Layer 8 of a small transformer language model trained on English Wikipedia (22 layers, counted from 0, width 128).
A neuron adds its activation times its output weights to the MLP's output. To switch it off is to set its activation to zero at one token and run the rest of the model.

Output weights of the MLP neurons that the questions are about. A number n stands for n times 0.0049.
n7: -22 195 -177 -5 -49 16 -177 -73 59 34 -8 71 -173 -13 0 -24 -7 -8 76 16 -11 -31 -12 20 -69 -69 -10 -129 38 475 -43 130 -30 -32 -44 105 -49 52 25 -190 18 -38 141 -33 94 -40 19 45 230 157 3 -132 34 95 -98 -98 74 -168 12 -63 2 -72 101 -14 188 54 -20 65 107 57 -85 108 -82 125 6 77 4 -116 67 72 -67 -50 -27 -20 2 -108 -17 -67 14 13 -79 29 -33 32 33 10 -124 15 184 32 -69 -124 193 60 151 7 122 -68 67 2 -72 12 28 10 -25 -7 100 11 -190 -61 -41 197 4 35 -110 -116 56 -152
n118: -17 -40 103 179 10 -77 96 -16 95 -120 -41 -53 51 -244 81 125 30 -167 175 4 151 -20 135 -75 170 -59 -234 96 -11 26 -115 49 -40 9 108 44 36 -28 -1 162 -29 -23 77 -147 -179 77 175 37 -197 93 -223 183 15 36 6 65 -3 -106 -65 -57 -200 -44 115 27 -50 -59 112 -90 85 -90 163 -169 -97 -146 204 179 -71 -33 -92 -13 -141 -20 -114 -113 -135 -111 -88 -49 126 -43 58 -21 -167 14 -76 93 24 -223 -244 65 59 265 -63 122 86 -152 -17 -110 65 -115 -48 -40 -107 -103 149 155 -39 -193 145 93 -102 -111 81 97 -60 19 -25 37
n154: 142 -61 -116 45 87 -268 254 -187 -171 47 1 -257 -20 -3 -206 46 204 -108 -163 26 201 38 -13 233 54 -96 -19 76 17 -89 30 -84 30 69 -162 -29 -48 17 -72 26 -5 -41 -86 -84 163 -163 -82 -175 -90 -242 -81 -82 17 -164 -60 70 -128 22 -75 167 217 28 287 -16 -223 -93 -28 -133 12 17 -128 -20 20 28 3 32 161 -69 -22 -63 -117 68 -6 179 -51 -75 -57 58 -57 -33 -130 -147 175 68 -22 -70 -42 75 36 71 82 68 74 87 55 -210 53 63 -209 28 71 65 -137 -9 41 -2 -114 -6 -83 -36 133 127 -104 -156 -31 60 -179 -85
n177: 222 120 -23 59 112 -172 169 18 -35 147 -95 21 159 37 -43 88 120 50 -12 90 110 -64 -239 51 39 -30 1 13 99 -80 -72 53 150 -98 58 -60 43 -143 42 47 38 175 171 37 -129 178 1 65 -187 -140 -194 109 -57 -56 42 -195 -13 -176 -48 -231 19 -287 171 -120 47 -41 169 88 -10 -46 -90 -29 -8 140 52 -285 3 -93 -132 239 41 179 -303 -54 184 -6 -28 65 225 -51 -60 117 -289 -74 32 -91 14 27 -108 35 38 98 -21 -214 155 -112 217 -225 -191 40 -155 30 -102 -81 -30 33 13 -62 0 29 28 -41 -206 23 -17 154 -77 58
n193: -175 -100 -151 -241 -188 -43 -132 -68 -159 -28 59 82 -9 -104 -58 -72 51 -35 60 -125 -65 60 26 -94 -115 226 4 -23 -167 -170 72 -33 5 78 -24 -132 37 -6 114 -13 175 -6 -31 -3 49 -90 51 -98 -175 -209 -12 -104 17 91 -17 -14 81 110 63 -89 2 59 -76 57 63 91 173 48 79 -75 -26 -9 175 31 2 -69 207 -61 100 65 -41 -80 -49 48 166 -41 97 -50 -77 21 -172 167 -102 195 -108 68 38 69 -14 107 -115 39 38 96 44 38 -79 11 25 133 80 -37 -109 176 179 139 230 110 65 29 -127 -41 11 -81 -54 14 -91 -46
n212: 147 -11 -51 -88 -49 -65 16 23 -155 66 -39 77 242 62 90 -250 172 117 30 36 -147 -104 -116 110 -82 -255 7 -166 46 -203 -63 -29 202 -8 182 -132 -99 -204 -125 -60 51 -82 89 -4 226 -104 -107 220 11 -85 -140 -92 118 -61 -41 26 67 172 -112 -63 -9 -61 -36 17 190 -116 104 -127 -171 72 -89 73 21 -181 112 142 -73 204 -104 -132 -88 -150 -52 -230 -132 -134 -181 155 124 -68 94 16 -140 -116 -61 -305 79 -20 124 -86 -147 13 260 179 -21 -37 -39 83 -287 54 62 -74 94 -14 31 19 -111 -5 151 207 157 -27 -117 225 -38 -34 -36 -223
n224: -244 30 -71 28 -241 274 17 13 67 218 31 94 -5 37 124 -81 -140 -81 16 -29 206 -30 22 -128 135 -207 -104 -83 -13 199 -7 168 39 298 -136 41 -223 -43 136 -75 1 -215 -139 -85 -88 71 -29 -29 94 -64 -14 -72 -16 2 -120 -104 7 -103 79 49 -34 -96 -231 93 0 -193 223 -90 -16 -102 0 25 73 -78 38 13 -241 -129 75 -255 -47 43 177 118 -55 -108 52 34 -183 -98 -3 -143 0 52 -72 -30 153 -197 -108 -24 -176 -106 -61 -74 41 95 -7 -42 106 -77 -48 30 -90 90 41 43 143 129 -35 -210 -176 48 -73 -25 4 -236 52 -28
n274: 49 62 65 -90 -124 -119 124 64 65 -230 1 -25 54 28 -139 226 59 56 -38 34 -74 3 -2 -76 -223 -7 -31 -95 37 -69 -24 38 -199 129 29 41 -117 -25 -9 43 69 -69 -96 66 218 152 -212 -162 -59 -106 19 10 164 -120 -325 228 14 -69 -147 340 -72 -72 -73 99 -59 30 -7 170 258 -39 -44 157 -246 183 105 -59 -52 -140 -35 -69 20 -161 51 -55 210 -135 -40 -25 64 78 -133 178 -112 88 -4 32 -163 0 -35 14 -115 73 -20 -324 104 -276 145 6 140 -44 207 93 73 71 -94 2 -57 4 -76 50 119 126 21 37 37 -182 67 -44
n283: 131 8 -6 -31 -63 127 -107 225 -120 26 81 30 118 -46 78 65 58 23 -36 -124 225 3 -71 135 41 96 -29 -11 29 -86 -61 -141 -126 -117 175 -124 3 -58 12 -163 -109 -4 -55 -247 141 0 -203 -9 -19 79 83 131 -89 63 -69 -13 180 -35 123 -62 -168 60 24 77 98 -98 0 -252 -21 -178 -167 -145 -392 -16 63 35 23 53 81 71 -24 20 6 196 -78 -59 50 -6 -293 -249 -64 33 -116 -146 5 49 -150 -129 -103 106 107 19 161 -36 -15 42 -94 -52 -105 -22 20 66 5 222 168 -25 -50 140 -92 -46 -9 -163 -178 30 50 141 -69 187
n417: -122 94 -40 -49 126 -11 111 96 179 -104 48 -179 -214 -3 -10 90 124 -54 274 -26 163 1 -56 126 -6 -60 -50 -159 156 170 -46 -52 25 28 -153 25 -26 72 -129 195 126 90 -63 -171 147 37 151 -261 77 -308 -122 -23 41 52 -317 38 34 27 -119 207 163 35 60 -40 -145 -75 34 -12 71 -95 -239 -133 -5 143 -120 46 24 -214 19 -137 -192 39 25 -55 -124 72 -45 -258 -301 89 -230 82 -128 182 -173 164 -215 -114 -317 -9 -22 -75 153 -21 -64 -22 -61 -16 -189 -110 -9 103 -163 -64 -4 -2 -2 31 -183 -218 50 36 -171 -157 -38 180 -48 -22
n431: -26 -163 -10 -37 58 37 89 -13 37 36 55 -59 191 -51 177 -5 136 -86 -69 167 -55 117 -80 -68 104 -82 -69 -317 60 -60 255 -32 98 -85 -41 38 241 -106 36 -19 -107 -146 96 -10 -230 46 42 -13 -36 69 -11 -108 -130 -48 36 38 26 -54 -65 38 136 -124 -120 -202 7 41 -78 106 -166 126 -12 -132 8 61 -18 90 17 -45 143 -194 -134 -58 -34 6 81 282 -140 -54 -28 -21 -15 -93 0 62 133 120 141 -312 -242 -24 -196 -68 124 16 60 -247 34 73 53 -140 -21 -57 -169 92 -11 -40 21 -83 32 47 -66 -66 31 -44 65 -112 63 -209
n458: 140 179 -76 37 -179 88 29 249 -20 76 129 -359 15 -52 -132 181 -86 0 79 -60 45 -50 -116 -108 56 60 -32 244 -110 -238 30 -25 -13 -5 1 -36 -75 -116 -73 -50 241 132 -80 14 135 178 31 -179 -261 31 -77 175 89 -74 -87 -214 -79 75 164 48 -34 -6 124 172 142 -24 -116 -50 0 88 -20 82 -167 123 277 293 169 -26 -175 -26 17 15 120 54 -199 -30 -61 0 -3 -28 -137 81 -77 58 133 -126 68 104 -14 -230 40 70 -14 -157 -31 -54 -163 50 -12 -191 -62 81 65 -16 -41 8 -26 -113 147 55 -222 -126 -16 49 160 -78 -122 -242
n489: 45 -46 101 25 -113 -116 -94 -40 -131 15 -77 64 -193 45 64 -19 102 32 -90 -190 70 138 39 57 -39 -49 238 57 85 -45 -65 -28 133 -29 -250 -97 -185 136 24 -123 131 -101 44 65 19 -7 114 52 -254 -50 172 -51 29 40 44 71 88 98 83 -86 -74 66 -51 -82 -124 -252 36 136 151 85 206 -2 -120 37 -78 -86 -51 49 -108 -99 -65 -108 75 25 -346 50 49 127 135 -222 150 120 -4 -41 -29 -86 -31 12 -246 -39 188 -61 109 177 -98 86 92 -104 -230 70 -165 9 -155 -6 22 15 16 -28 -10 149 -50 -73 130 -121 -79 86 209 125
n492: -64 -266 -126 21 51 -63 80 -230 -83 -41 -112 3 196 -7 -35 -44 -279 -37 163 20 -100 -42 130 166 103 -42 -27 -172 63 -106 -7 110 16 127 -41 23 39 -83 73 -121 -103 -21 -214 -29 -107 2 -70 -167 -13 59 -50 32 241 78 84 -63 196 -309 -90 -108 -41 -87 -166 -31 -130 -140 -36 -4 -93 -38 -25 30 100 14 -67 -41 -27 13 182 -82 -68 83 117 33 -121 -60 -142 119 -96 60 -79 -116 7 -85 -61 -112 39 -145 -59 -30 143 28 -117 -59 81 37 -87 282 17 49 74 17 7 81 -121 2 -66 -72 -108 -171 104 120 -50 -25 22 -158 46 -85

Each question names a token from some text and the token that comes next. It shows the activations a of the neurons there, in the order above. A number n stands for n times 0.013.

Then comes g, the gradient of the next token's log-probability with respect to the MLP's output, scaled to length 1. A neuron's effect is roughly proportional to its activation times (output weights . g). A number n stands for n times 0.00069.

" of", then " a"
a: 13 5 5 4 -14 -16 1 -17 -6 -33 4 -2 15 10
g: 155 -75 72 199 -42 -78 -26 230 -161 181 -310 63 52 -19 -98 -78 -211 -31 -55 -51 -98 -37 192 -69 -65 -9 -241 292 129 -134 40 69 250 -204 196 91 72 272 43 88 -39 42 -110 148 -33 -110 -82 54 -112 106 103 47 36 107 146 -83 -97 -130 128 -51 51 116 23 -153 -20 129 185 241 170 71 17 62 -32 -82 195 -184 112 13 -21 -192 36 -95 158 -110 64 63 224 -94 209 13 81 8 106 167 -56 -60 86 89 37 48 -60 73 -54 114 416 31 150 -53 -101 54 31 123 -5 142 -233 109 -140 135 -24 308 65 2 -41 163 40 89 84 -44
Switching off which neuron hurts the next token most? n417

"ed", then " by"
a: -20 -4 0 -114 13 -15 2 -24 -1 5 11 -1 -9 4
g: 16 53 -102 -49 -95 299 193 -289 -21 -79 94 -111 -67 145 -137 214 -328 -75 244 -13 -117 176 -51 -150 172 -78 -65 173 76 32 49 78 -93 -103 311 -2 10 -78 63 125 -40 -220 -20 209 85 11 106 43 -59 172 -162 -70 -147 212 -50 -36 -61 20 16 248 27 224 -26 -37 -32 44 -128 43 39 -48 132 6 -145 -33 162 -74 -103 228 137 -17 -22 -97 124 126 66 -114 22 209 -36 -311 96 177 -116 227 -24 51 156 -111 160 -60 25 -11 172 -36 -97 -60 -163 18 -18 30 -76 -95 121 182 -29 -9 13 257 173 144 -111 -65 158 -92 -110 148 69 123
Switching off which neuron hurts the next token most? n177

"al", then " ("
a: 5 0 -1 50 35 34 0 -61 -2 -5 10 31 9 0
g: 27 43 69 -23 -103 -41 88 -25 241 23 13 76 -101 9 280 -64 -150 -192 41 -43 209 -213 161 2 54 -47 177 46 -149 -226 -119 320 71 -70 87 -259 -154 -53 -56 123 -207 46 -4 -133 82 -55 70 58 -28 309 39 -102 47 43 -323 -201 60 -114 22 -180 2 26 -159 -96 331 157 -90 -71 -34 190 20 -159 -59 -173 81 69 -46 140 -19 51 280 -20 -243 -12 -145 -170 -37 -19 12 92 -172 8 -37 18 -51 231 193 -81 83 -106 -7 5 11 19 -53 167 -160 -27 -139 -149 116 49 -73 -29 86 74 19 -169 -122 224 39 -124 -126 125 93 127 -165 -40
Switching off which neuron hurts the next token most? n274

"cs", then " gained"
a: -134 2 2 -4 38 31 -249 -11 -1 2 13 12 -4 0
g: 4 54 -107 45 15 -166 -161 119 218 -83 -68 3 -46 25 15 87 -122 228 -2 -2 -70 -138 -226 19 -39 146 85 -148 -7 -55 142 -82 -213 -34 19 38 155 -33 -22 -137 -3 73 139 -166 11 -192 42 -218 17 -47 139 41 -135 43 -85 -90 -182 -65 58 -110 -36 62 67 -229 78 104 -115 -443 12 23 278 124 192 46 -16 149 -45 148 288 46 -72 -114 -106 40 193 -128 103 110 96 229 -118 -35 -81 306 10 19 -100 132 56 330 20 -136 106 64 229 -60 -170 114 346 -117 92 -70 52 5 -106 -162 -121 100 -103 28 42 96 -27 12 88 47 89 -133
Which neuron, switched off, raises the next token's probability most? n7

" ISBN", then " 96"
a: -205 -8 3 3 -8 59 60 23 1 -15 27 -7 11 2
g: -220 -97 -209 6 242 64 -173 -35 -62 33 36 107 178 84 48 109 188 -117 17 -138 -179 107 3 96 297 -137 -56 -5 -145 12 -89 21 -18 77 163 -41 -148 89 20 -92 -117 10 -142 -84 -125 101 -101 -44 134 65 60 169 -38 55 269 210 69 201 165 0 -78 81 28 216 -328 47 35 -59 -75 108 59 142 2 -248 -188 192 13 27 51 -39 173 -238 -203 45 207 41 131 44 -28 125 122 256 -37 175 -42 -18 -95 -63 94 -154 -272 60 245 -141 -121 -51 33 249 -22 -73 49 22 -10 117 -45 1 120 -40 88 136 -95 21 -60 210 133 -187 27 186
Switching off which neuron hurts the next token most? n7

" to", then " be"
a: 1 -7 429 158 3 0 -36 -10 7 -52 3 64 20 0
g: 118 -57 23 47 -17 67 79 -310 -58 137 -47 71 71 -172 -85 41 -27 -371 -166 114 118 -70 -103 -14 263 -185 -125 57 75 -129 -52 -6 -243 108 -203 -181 120 37 -148 218 -61 1 -33 -43 -72 98 -157 -136 125 -53 -112 -52 -133 236 0 -42 -29 -149 80 -49 -35 21 130 -280 -142 40 44 -59 162 167 96 -55 130 -232 -230 91 59 79 -198 90 -34 35 106 -82 -10 -196 -24 2 -111 -71 12 219 -157 18 79 24 231 -44 139 -28 -30 -12 -28 -82 -23 82 -28 -154 -253 -49 93 9 127 -49 41 -119 139 186 205 262 -44 -168 -9 -112 -122 21 350 35
Switching off which neuron hurts the next token most? n154

" Z", then "ala"
a: -41 2 -6 21 67 66 19 7 -4 -7 9 22 27 -12
g: 4 -242 36 -44 -67 -139 39 58 45 362 40 -99 111 183 -12 5 116 53 111 -121 151 -21 -56 -28 172 47 98 30 -212 -23 89 -12 122 -49 12 -180 -44 -174 16 149 -60 110 -172 263 47 256 90 -74 -11 -144 102 -55 15 -197 135 -102 231 21 11 193 55 -14 214 99 -84 -79 324 -95 5 -30 25 57 145 -227 -24 15 -80 -72 -178 115 100 -81 -164 -31 -125 123 35 -200 -60 -104 36 203 -27 -26 219 -29 58 9 156 -66 -138 329 12 295 135 38 -120 -88 325 21 -44 93 18 42 -71 81 263 166 84 -24 82 225 19 1 -87 54 -144 -48
Switching off which neuron hurts the next token most? n193

" Love", then " album"
a: -1 9 1 -3 2 31 -82 28 -4 2 -4 0 1 -2
g: 43 183 -188 137 35 -30 -5 -110 143 -83 -222 19 -140 116 85 -36 -149 -51 371 -121 -117 54 -15 18 -53 23 17 -285 -151 17 -62 217 118 11 67 -41 -67 -70 -50 -5 -53 131 97 97 -53 -47 235 -5 106 54 -205 93 -52 111 36 87 186 54 286 54 316 -125 -76 35 13 11 27 -175 18 -35 -226 -190 28 -247 -269 43 -21 -22 78 -108 -76 -195 -158 171 -158 -57 -105 37 -212 -240 -139 177 48 124 268 -59 102 17 10 184 15 -118 -167 173 -47 -61 104 -181 -144 -152 -166 42 -25 85 5 -28 -121 -28 184 5 79 47 37 147 93 126 -168 -134
Which neuron, switched off, raises the next token's probability most? n274

"rop", then "a"
a: 6 13 -2 16 16 50 26 -6 2 5 -4 20 -1 0
g: 175 -62 -52 -32 -4 248 70 141 -62 -62 -77 81 -77 -105 -45 62 -49 -50 130 -75 9 -189 133 -227 45 37 -17 -61 -23 -278 150 -18 9 -220 -44 -40 -140 20 187 -228 85 -21 62 229 -42 -75 142 -116 11 138 -44 -106 -13 -115 -170 88 -131 31 142 -157 180 47 -72 59 276 142 207 320 192 -3 133 -44 -4 -88 -72 96 52 -34 -233 -37 272 -265 -61 -146 29 34 -39 -41 183 -322 1 34 -23 69 263 138 74 30 189 57 80 -119 71 47 17 155 9 -34 154 -69 6 -86 39 -97 55 -76 97 -58 115 -375 -251 87 30 -24 -163 -72 -29 -165
Switching off which neuron hurts the next token most? n458

" was", then " not"
a: 1 3 17 158 3 51 3 0 21 2 -13 5 5 -3
g: 100 -41 -115 -130 134 -244 -24 -203 174 266 -31 111 -90 -225 58 -57 -114 -87 -2 -133 23 -209 66 -86 -54 -350 -11 85 -106 32 53 -77 194 -38 40 -126 -25 -105 18 134 -304 18 -43 -56 -16 153 -53 -3 79 -42 -346 18 -164 -61 131 -4 -126 -52 -79 -128 -56 -115 -121 -303 179 -157 -28 -192 78 -36 106 -60 15 108 -123 -221 81 -3 -52 -114 -280 -50 102 56 136 -87 -123 163 -82 -65 -353 10 -181 -2 -93 -93 -212 79 29 -11 -128 -65 -8 -150 -91 -98 111 -226 -6 117 51 -92 -297 161 -111 103 69 0 -58 103 34 -72 50 -100 59 106 54 65
Switching off which neuron hurts the next token most? n177

"\"", then " for"
a: -6 15 -8 38 0 114 -3 -11 20 -15 25 6 62 -7
g: 47 147 76 33 111 -47 -26 93 -15 -300 0 49 146 -2 -14 -178 128 -20 366 -28 18 -19 98 65 -146 9 -192 -66 -38 -129 19 190 83 -36 287 -101 159 -18 19 -97 67 31 -44 -314 140 -129 -159 -226 -118 84 201 108 3 -230 -110 29 -89 -120 61 -77 2 -80 306 72 14 152 56 -205 131 55 -27 48 -29 26 131 -177 -74 11 -32 51 85 -60 38 -6 21 22 22 43 -86 -2 -127 -71 21 94 274 244 88 138 -23 20 6 217 186 -14 -88 -173 31 245 -39 -5 -42 -108 301 -125 149 -281 89 196 -90 116 -137 -54 -151 106 -75 -56 286 -42
Which neuron, switched off, raises the next token's probability most? n489

" to", then " ve"
a: -6 -27 460 -13 0 1 -13 -34 -3 -1 -21 1 31 0
g: 298 44 156 206 72 207 -45 -141 -80 28 -51 112 119 -100 73 4 35 -4 -206 -15 -27 37 137 -100 -213 -104 48 -127 304 -33 9 -289 -57 117 30 -226 -161 -21 33 -160 166 -29 -146 120 70 126 43 2 -231 -75 110 18 -35 -12 -214 -111 3 -10 -30 82 -69 12 49 -3 60 72 -84 -114 -98 -88 -61 -31 22 22 110 77 -7 -12 99 213 37 115 90 -117 -36 -377 -276 49 -42 -136 71 -76 -26 -153 -184 45 -325 -37 108 -194 42 232 236 3 -101 78 115 -55 -83 76 -34 -258 159 169 -67 281 -247 146 -102 -100 56 35 -85 41 96 33 49 -138
Switching off which neuron hurts the next token most? n154

"ele", then "bra"
a: 8 0 -15 25 8 70 -82 9 5 -3 -11 -10 23 5
g: -42 -32 -31 215 84 350 0 45 -31 151 -29 38 -263 -31 52 -62 308 254 104 -58 85 71 194 131 90 -266 -128 -48 -48 70 -11 -231 -124 -161 18 -137 127 19 27 -6 0 -14 -88 -66 -30 14 79 28 28 -73 188 33 117 53 -52 -65 169 -20 -74 152 63 -96 -77 112 -169 -231 136 -73 99 -175 -68 147 60 143 4 123 56 77 31 -198 -4 120 83 239 -112 163 -376 -47 100 -110 42 -200 59 -99 -19 -48 24 0 22 12 64 199 -94 70 -271 96 -76 101 8 153 -299 -281 -147 -32 12 -84 -75 -93 12 -245 -41 -41 -42 167 -123 114 120 187
Which neuron, switched off, raises the next token's probability most? n224